Layer 3 of a small transformer language model trained on English Wikipedia (16 layers, counted from 0, width 128).
A neuron adds its activation times its output weights to the MLP's output. To switch it off is to set its activation to zero at one token and run the rest of the model.

Output weights of the MLP neurons that the questions are about. A number n stands for (n - 128) times 0.0019.
n14: 166, 105, 125, 87, 122, 113, 155, 123, 163, 154, 137, 141, 173, 146, 121, 145, 119, 127, 153, 154, 127, 143, 122, 141, 121, 128, 113, 126, 125, 96, 122, 121, 100, 99, 131, 164, 151, 114, 118, 87, 104, 142, 104, 127, 118, 134, 70, 94, 121, 133, 149, 112, 83, 157, 142, 111, 95, 139, 123, 148, 116, 56, 108, 135, 127, 167, 131, 125, 114, 147, 178, 108, 116, 113, 145, 140, 144, 133, 140, 144, 130, 184, 111, 156, 127, 83, 116, 131, 147, 143, 118, 152, 129, 114, 117, 188, 96, 151, 119, 125, 146, 152, 160, 99, 103, 159, 144, 119, 148, 133, 122, 134, 107, 119, 107, 115, 121, 120, 134, 129, 145, 155, 143, 122, 130, 100, 125, 144
n28: 120, 105, 120, 156, 144, 121, 86, 136, 90, 91, 132, 106, 164, 180, 142, 186, 101, 110, 95, 141, 129, 154, 161, 158, 111, 126, 123, 120, 174, 117, 107, 142, 114, 95, 162, 102, 134, 145, 119, 145, 89, 125, 77, 143, 93, 83, 128, 125, 115, 94, 129, 143, 74, 115, 113, 112, 183, 116, 111, 168, 120, 79, 136, 122, 108, 159, 115, 157, 139, 116, 157, 176, 130, 128, 145, 115, 134, 93, 130, 180, 95, 101, 180, 179, 160, 159, 85, 94, 97, 123, 163, 67, 117, 126, 114, 143, 138, 222, 156, 135, 169, 105, 121, 144, 124, 131, 107, 140, 151, 147, 126, 114, 104, 127, 132, 120, 145, 126, 99, 148, 108, 136, 118, 117, 151, 151, 110, 121
n78: 120, 120, 160, 107, 126, 145, 156, 167, 120, 138, 181, 119, 121, 101, 125, 110, 102, 108, 122, 146, 148, 116, 67, 157, 154, 153, 98, 156, 119, 96, 125, 135, 153, 118, 169, 122, 143, 158, 142, 98, 139, 141, 141, 122, 109, 92, 104, 147, 129, 64, 164, 101, 191, 145, 121, 179, 105, 127, 109, 151, 161, 108, 115, 124, 162, 155, 161, 99, 131, 128, 129, 124, 82, 49, 128, 99, 112, 156, 139, 143, 189, 147, 56, 102, 131, 111, 126, 139, 141, 124, 100, 147, 103, 101, 77, 128, 108, 120, 72, 153, 70, 128, 157, 133, 112, 111, 107, 183, 122, 131, 103, 112, 190, 122, 128, 135, 162, 121, 130, 165, 104, 133, 130, 142, 151, 156, 105, 140
n110: 167, 132, 131, 107, 97, 58, 157, 127, 94, 141, 106, 138, 169, 135, 141, 76, 94, 133, 123, 107, 118, 151, 88, 122, 98, 173, 114, 140, 141, 73, 81, 123, 140, 107, 105, 143, 109, 159, 102, 116, 113, 143, 130, 67, 91, 109, 145, 100, 63, 114, 155, 161, 158, 166, 112, 142, 81, 118, 126, 126, 151, 137, 121, 171, 130, 188, 152, 110, 156, 136, 97, 168, 138, 159, 132, 90, 161, 89, 89, 187, 109, 129, 119, 183, 137, 102, 133, 106, 136, 131, 93, 200, 138, 176, 36, 128, 90, 149, 124, 190, 207, 112, 63, 146, 127, 130, 130, 126, 146, 88, 124, 88, 165, 120, 179, 93, 162, 147, 187, 90, 123, 162, 83, 114, 88, 200, 157, 154
n111: 104, 123, 133, 130, 76, 186, 174, 158, 103, 112, 85, 110, 69, 170, 98, 153, 92, 74, 96, 129, 138, 248, 144, 206, 118, 127, 117, 146, 140, 173, 110, 132, 121, 142, 140, 100, 131, 154, 106, 144, 153, 124, 160, 96, 104, 108, 97, 179, 165, 132, 130, 81, 159, 152, 144, 114, 138, 93, 206, 105, 93, 71, 137, 170, 148, 95, 108, 188, 177, 163, 73, 103, 124, 117, 163, 109, 132, 129, 153, 143, 112, 68, 69, 105, 121, 157, 110, 136, 118, 169, 149, 111, 93, 88, 112, 160, 145, 124, 113, 107, 185, 169, 189, 146, 110, 111, 112, 117, 131, 94, 102, 146, 131, 105, 112, 143, 134, 63, 162, 116, 141, 140, 119, 118, 136, 78, 139, 177
n161: 142, 162, 128, 165, 190, 136, 107, 122, 203, 175, 135, 216, 98, 179, 78, 115, 102, 97, 140, 100, 119, 189, 126, 86, 159, 139, 122, 134, 109, 93, 114, 99, 141, 93, 158, 122, 114, 110, 118, 144, 133, 154, 97, 60, 166, 179, 91, 103, 119, 163, 114, 146, 51, 143, 146, 103, 174, 154, 152, 110, 110, 129, 114, 136, 110, 143, 124, 105, 197, 145, 138, 139, 138, 87, 128, 145, 202, 140, 165, 115, 76, 124, 153, 124, 101, 163, 120, 137, 156, 146, 117, 89, 189, 131, 174, 124, 131, 133, 126, 159, 147, 168, 82, 76, 132, 142, 118, 103, 40, 122, 129, 121, 83, 104, 120, 96, 124, 120, 117, 103, 107, 103, 140, 130, 121, 98, 111, 189
n175: 146, 136, 138, 93, 115, 96, 102, 105, 154, 118, 190, 103, 130, 170, 177, 105, 97, 113, 153, 111, 94, 155, 120, 100, 116, 165, 138, 161, 137, 76, 155, 126, 131, 155, 133, 159, 120, 140, 195, 119, 134, 131, 116, 108, 113, 160, 155, 143, 108, 125, 152, 126, 152, 198, 140, 104, 99, 150, 92, 157, 86, 112, 146, 102, 104, 112, 118, 103, 94, 130, 125, 106, 103, 153, 159, 108, 122, 126, 114, 147, 149, 144, 138, 102, 150, 183, 102, 60, 151, 120, 91, 155, 151, 98, 102, 168, 159, 91, 108, 173, 145, 95, 145, 114, 72, 139, 127, 84, 100, 133, 124, 155, 156, 121, 145, 126, 132, 154, 126, 142, 121, 138, 128, 137, 97, 74, 185, 143
n195: 153, 95, 154, 52, 167, 170, 133, 179, 150, 123, 89, 66, 127, 160, 167, 103, 132, 170, 118, 138, 95, 134, 51, 178, 119, 127, 157, 136, 163, 92, 59, 54, 100, 111, 126, 143, 152, 117, 108, 110, 85, 77, 148, 107, 105, 147, 67, 143, 141, 95, 164, 144, 195, 120, 162, 148, 115, 153, 135, 152, 141, 138, 136, 164, 115, 166, 160, 116, 103, 149, 107, 136, 138, 109, 119, 103, 126, 177, 113, 153, 83, 136, 77, 153, 110, 89, 135, 82, 176, 129, 178, 179, 173, 121, 151, 160, 115, 127, 90, 148, 117, 145, 176, 99, 95, 119, 130, 164, 112, 122, 121, 141, 139, 116, 141, 154, 119, 82, 127, 117, 123, 129, 126, 125, 70, 109, 213, 86
n230: 166, 154, 162, 137, 114, 201, 108, 85, 173, 76, 209, 134, 107, 148, 138, 182, 179, 122, 124, 129, 131, 224, 136, 124, 98, 98, 161, 184, 103, 60, 22, 99, 144, 56, 133, 80, 151, 114, 77, 140, 112, 110, 141, 145, 107, 115, 133, 155, 146, 117, 184, 126, 164, 109, 138, 126, 166, 94, 136, 94, 135, 115, 126, 134, 166, 57, 137, 86, 143, 142, 142, 83, 157, 163, 118, 163, 188, 127, 87, 74, 131, 120, 108, 197, 138, 63, 172, 138, 126, 98, 163, 76, 145, 122, 155, 147, 159, 113, 119, 63, 93, 71, 182, 135, 129, 145, 113, 112, 177, 154, 141, 199, 119, 79, 132, 160, 53, 138, 152, 115, 146, 132, 170, 141, 103, 106, 87, 58
n251: 126, 154, 132, 116, 149, 93, 173, 119, 163, 144, 92, 167, 121, 120, 134, 123, 148, 127, 139, 67, 82, 187, 79, 141, 117, 143, 99, 133, 127, 77, 92, 140, 183, 139, 168, 126, 121, 130, 106, 67, 135, 123, 171, 163, 120, 148, 76, 134, 142, 158, 152, 59, 114, 128, 133, 114, 106, 110, 91, 155, 129, 101, 128, 86, 96, 145, 160, 107, 156, 187, 97, 167, 74, 104, 144, 142, 104, 101, 81, 130, 144, 95, 179, 161, 89, 97, 137, 129, 112, 147, 147, 154, 105, 151, 109, 135, 106, 99, 154, 112, 115, 146, 131, 151, 143, 152, 107, 114, 126, 139, 130, 171, 130, 111, 101, 132, 71, 167, 178, 152, 164, 114, 177, 150, 157, 88, 155, 102
n252: 141, 113, 152, 163, 111, 118, 130, 137, 113, 87, 155, 109, 88, 129, 104, 132, 143, 121, 111, 117, 112, 145, 200, 129, 133, 113, 141, 143, 171, 138, 138, 74, 123, 95, 132, 142, 149, 118, 114, 111, 143, 74, 142, 138, 94, 132, 157, 93, 224, 68, 115, 114, 127, 132, 141, 159, 120, 128, 81, 101, 133, 141, 135, 134, 159, 152, 154, 113, 139, 150, 128, 128, 129, 93, 130, 167, 142, 136, 119, 122, 94, 130, 96, 140, 143, 153, 122, 148, 209, 161, 58, 129, 113, 168, 105, 99, 115, 109, 99, 98, 60, 136, 202, 103, 99, 113, 178, 104, 125, 126, 132, 140, 153, 109, 150, 143, 65, 153, 159, 151, 173, 161, 119, 99, 123, 92, 159, 134
n257: 125, 111, 143, 140, 193, 152, 138, 133, 124, 125, 181, 133, 138, 128, 144, 119, 165, 125, 116, 66, 175, 83, 117, 178, 76, 130, 96, 92, 119, 135, 167, 135, 141, 121, 150, 136, 131, 203, 121, 102, 75, 99, 142, 142, 137, 122, 154, 140, 126, 64, 179, 148, 103, 145, 174, 123, 72, 87, 118, 102, 75, 135, 125, 109, 164, 103, 141, 151, 152, 72, 97, 126, 87, 115, 113, 117, 151, 158, 148, 135, 73, 155, 81, 140, 121, 142, 106, 105, 126, 167, 95, 114, 159, 156, 160, 109, 96, 152, 131, 97, 106, 213, 99, 118, 175, 119, 120, 121, 84, 135, 131, 97, 152, 115, 101, 119, 128, 112, 108, 133, 124, 157, 154, 134, 190, 113, 151, 124
n315: 189, 124, 82, 133, 136, 148, 136, 102, 161, 166, 124, 148, 120, 123, 100, 178, 76, 141, 84, 121, 118, 124, 146, 141, 130, 107, 204, 118, 153, 191, 108, 132, 126, 100, 112, 104, 175, 91, 161, 138, 159, 84, 71, 149, 96, 114, 119, 111, 78, 99, 122, 186, 103, 119, 87, 133, 78, 112, 131, 127, 108, 145, 146, 157, 109, 138, 75, 177, 72, 158, 123, 88, 126, 82, 97, 145, 122, 93, 167, 163, 129, 161, 141, 178, 160, 162, 117, 142, 63, 108, 163, 173, 121, 81, 66, 112, 148, 154, 109, 171, 117, 114, 86, 130, 93, 108, 97, 157, 72, 84, 85, 131, 146, 163, 145, 146, 170, 147, 105, 159, 146, 147, 100, 164, 145, 171, 121, 171
n319: 158, 70, 159, 98, 92, 129, 148, 127, 146, 183, 130, 123, 150, 117, 161, 149, 139, 80, 94, 48, 119, 101, 127, 153, 72, 130, 148, 117, 108, 183, 76, 181, 124, 159, 189, 78, 119, 150, 72, 147, 136, 123, 171, 156, 54, 146, 134, 177, 155, 148, 145, 176, 129, 154, 101, 104, 98, 109, 82, 73, 179, 136, 164, 188, 112, 141, 107, 169, 71, 166, 123, 117, 155, 78, 165, 83, 177, 131, 134, 107, 113, 124, 111, 151, 158, 149, 83, 97, 142, 121, 165, 119, 83, 125, 105, 146, 116, 90, 111, 139, 93, 131, 135, 150, 129, 125, 100, 146, 158, 112, 126, 57, 169, 143, 130, 159, 74, 150, 161, 96, 130, 120, 174, 154, 125, 115, 132, 119

Each question names a token from some text and the token that comes next. It shows the activations a of the neurons there, in the order above. A number n stands for (n - 128) times 0.016.

Then comes g, the gradient of the next token's log-probability with respect to the MLP's output, scaled to length 1. A neuron's effect is roughly proportional to its activation times (output weights . g). A number n stands for (n - 128) times 0.0028.

"li", then "pp"
a: 124, 128, 122, 186, 118, 129, 129, 129, 151, 123, 111, 130, 122, 119
g: 104, 143, 106, 171, 77, 141, 127, 76, 125, 118, 145, 186, 95, 82, 181, 100, 112, 134, 166, 137, 161, 138, 142, 149, 172, 159, 126, 76, 142, 119, 146, 147, 162, 75, 94, 158, 70, 135, 120, 130, 122, 136, 99, 136, 128, 95, 102, 129, 74, 93, 97, 130, 114, 151, 116, 140, 51, 153, 135, 139, 155, 135, 107, 63, 110, 143, 140, 119, 92, 111, 92, 191, 64, 149, 154, 101, 146, 169, 137, 82, 171, 110, 127, 96, 127, 111, 133, 102, 132, 167, 127, 101, 154, 109, 173, 101, 104, 194, 167, 139, 134, 102, 94, 113, 104, 121, 170, 80, 165, 133, 147, 167, 147, 149, 135, 97, 129, 95, 142, 143, 58, 166, 189, 108, 181, 176, 160, 181
Which neuron, switched off, raises the next token's probability most? n230

" ", then " "
a: 132, 128, 57, 121, 134, 138, 126, 123, 82, 169, 135, 126, 145, 140
g: 156, 65, 64, 152, 123, 163, 110, 139, 126, 172, 145, 133, 195, 105, 86, 164, 173, 172, 106, 142, 93, 113, 150, 119, 207, 116, 100, 147, 134, 121, 70, 59, 159, 170, 166, 95, 114, 105, 143, 109, 99, 172, 131, 77, 139, 101, 172, 123, 116, 160, 114, 154, 123, 140, 88, 154, 117, 159, 124, 130, 134, 166, 134, 151, 157, 137, 73, 120, 83, 136, 46, 146, 66, 138, 110, 140, 170, 101, 151, 88, 127, 91, 117, 109, 117, 125, 150, 119, 88, 107, 170, 138, 172, 112, 165, 158, 120, 156, 126, 152, 163, 141, 146, 121, 116, 130, 131, 126, 111, 83, 82, 134, 120, 202, 165, 165, 123, 145, 97, 63, 146, 64, 141, 119, 93, 130, 154, 131
Which neuron, switched off, lowers the next token's probability most? n78

" (", then "unt"
a: 129, 126, 118, 147, 135, 127, 122, 134, 125, 114, 127, 112, 177, 147
g: 183, 87, 125, 140, 143, 107, 81, 65, 113, 128, 129, 183, 76, 191, 50, 148, 147, 132, 157, 119, 123, 110, 124, 128, 198, 109, 107, 126, 133, 110, 114, 144, 98, 116, 107, 117, 105, 99, 89, 112, 158, 124, 134, 125, 151, 172, 128, 73, 89, 160, 79, 109, 135, 89, 104, 131, 162, 93, 144, 149, 140, 133, 173, 167, 108, 139, 111, 150, 115, 69, 178, 153, 150, 133, 115, 169, 193, 172, 145, 90, 163, 130, 130, 125, 129, 99, 171, 116, 99, 119, 195, 175, 112, 115, 137, 142, 119, 84, 159, 142, 112, 127, 148, 143, 121, 113, 200, 68, 164, 171, 142, 151, 150, 140, 120, 137, 106, 84, 144, 45, 176, 92, 142, 142, 114, 83, 93, 109
Which neuron, switched off, lowers the next token's probability most? n257

",", then " he"
a: 129, 131, 124, 141, 128, 125, 129, 121, 95, 111, 139, 125, 143, 210
g: 154, 135, 129, 175, 139, 131, 137, 92, 142, 130, 140, 116, 230, 175, 105, 145, 99, 171, 130, 85, 137, 113, 110, 149, 132, 169, 144, 147, 135, 96, 141, 98, 106, 119, 132, 163, 93, 60, 137, 113, 106, 86, 138, 114, 131, 111, 159, 142, 204, 121, 123, 130, 122, 103, 135, 132, 117, 169, 82, 147, 145, 144, 109, 135, 149, 162, 117, 104, 70, 159, 115, 154, 144, 41, 77, 118, 157, 144, 144, 154, 112, 162, 112, 148, 84, 72, 70, 114, 125, 61, 99, 127, 167, 92, 160, 178, 164, 120, 73, 151, 86, 168, 123, 142, 144, 111, 136, 153, 153, 141, 138, 144, 130, 124, 150, 155, 108, 138, 168, 87, 95, 161, 126, 192, 111, 128, 39, 76
Which neuron, switched off, lowers the next token's probability most? n319

" to", then " help"
a: 123, 130, 129, 133, 194, 132, 135, 127, 118, 131, 129, 127, 118, 176
g: 204, 122, 167, 125, 143, 105, 111, 139, 164, 146, 139, 191, 142, 134, 158, 154, 101, 134, 106, 137, 111, 52, 121, 128, 213, 140, 178, 106, 119, 139, 118, 98, 98, 133, 91, 167, 81, 122, 119, 178, 128, 126, 147, 154, 143, 140, 112, 138, 150, 151, 182, 96, 92, 111, 93, 74, 118, 193, 100, 116, 105, 167, 169, 95, 177, 117, 106, 152, 128, 171, 138, 155, 151, 101, 114, 119, 110, 140, 108, 51, 156, 109, 86, 122, 146, 110, 101, 173, 120, 94, 144, 130, 144, 99, 141, 154, 144, 114, 97, 125, 29, 108, 133, 124, 107, 149, 130, 156, 64, 120, 34, 141, 161, 102, 127, 119, 133, 138, 147, 123, 148, 128, 127, 153, 187, 73, 103, 146
Which neuron, switched off, lowers the next token's probability most? n319

" we", then "b"
a: 175, 134, 128, 119, 155, 136, 129, 137, 128, 108, 127, 143, 138, 125
g: 127, 179, 84, 119, 131, 146, 161, 146, 128, 156, 81, 159, 175, 84, 98, 58, 99, 88, 139, 99, 144, 118, 139, 125, 128, 103, 97, 91, 220, 109, 115, 114, 124, 115, 87, 106, 161, 154, 72, 142, 154, 117, 162, 130, 145, 84, 117, 160, 101, 85, 131, 173, 122, 122, 100, 58, 120, 143, 95, 152, 156, 107, 154, 124, 166, 116, 155, 118, 86, 129, 84, 86, 161, 96, 117, 153, 178, 178, 205, 152, 182, 184, 140, 176, 156, 144, 69, 124, 113, 124, 147, 119, 102, 142, 139, 113, 100, 142, 93, 88, 149, 154, 178, 121, 100, 128, 149, 90, 116, 147, 168, 147, 104, 106, 145, 134, 140, 150, 129, 84, 101, 108, 180, 169, 150, 62, 125, 141
Which neuron, switched off, lowers the next token's probability most? n14

" January", then ")"
a: 127, 129, 122, 119, 108, 76, 142, 126, 126, 128, 131, 112, 150, 132
g: 101, 124, 109, 137, 160, 104, 158, 162, 112, 102, 97, 118, 59, 181, 167, 157, 109, 133, 102, 143, 129, 148, 135, 113, 143, 112, 83, 92, 147, 69, 111, 125, 118, 125, 146, 142, 131, 64, 142, 115, 83, 93, 108, 191, 169, 165, 76, 131, 93, 114, 127, 158, 170, 105, 123, 93, 111, 163, 83, 144, 149, 125, 91, 175, 164, 120, 120, 166, 133, 158, 119, 157, 172, 116, 130, 46, 135, 126, 67, 152, 128, 109, 142, 142, 141, 95, 169, 158, 122, 153, 99, 144, 111, 180, 175, 133, 184, 77, 149, 149, 115, 114, 129, 198, 109, 90, 150, 186, 133, 150, 78, 113, 192, 143, 144, 75, 93, 178, 158, 72, 91, 150, 135, 100, 122, 140, 110, 113
Which neuron, switched off, lowers the next token's probability most? n161

" Pri", then "n"
a: 121, 149, 126, 120, 135, 123, 121, 118, 135, 126, 122, 110, 129, 128
g: 169, 89, 122, 64, 110, 166, 126, 133, 156, 135, 143, 116, 134, 185, 134, 117, 111, 135, 93, 70, 167, 149, 196, 125, 55, 156, 129, 172, 178, 118, 91, 140, 101, 124, 169, 84, 99, 161, 154, 148, 103, 156, 92, 89, 158, 156, 135, 136, 63, 127, 114, 135, 102, 78, 75, 147, 133, 149, 130, 130, 121, 137, 119, 165, 143, 118, 131, 113, 107, 152, 123, 102, 122, 117, 165, 96, 172, 132, 165, 103, 57, 139, 169, 133, 163, 158, 152, 134, 159, 142, 145, 113, 105, 152, 118, 51, 53, 145, 108, 129, 144, 57, 61, 117, 114, 185, 77, 145, 111, 148, 134, 121, 181, 166, 124, 121, 156, 102, 120, 104, 106, 171, 189, 129, 152, 134, 124, 132
Which neuron, switched off, lowers the next token's probability most? n28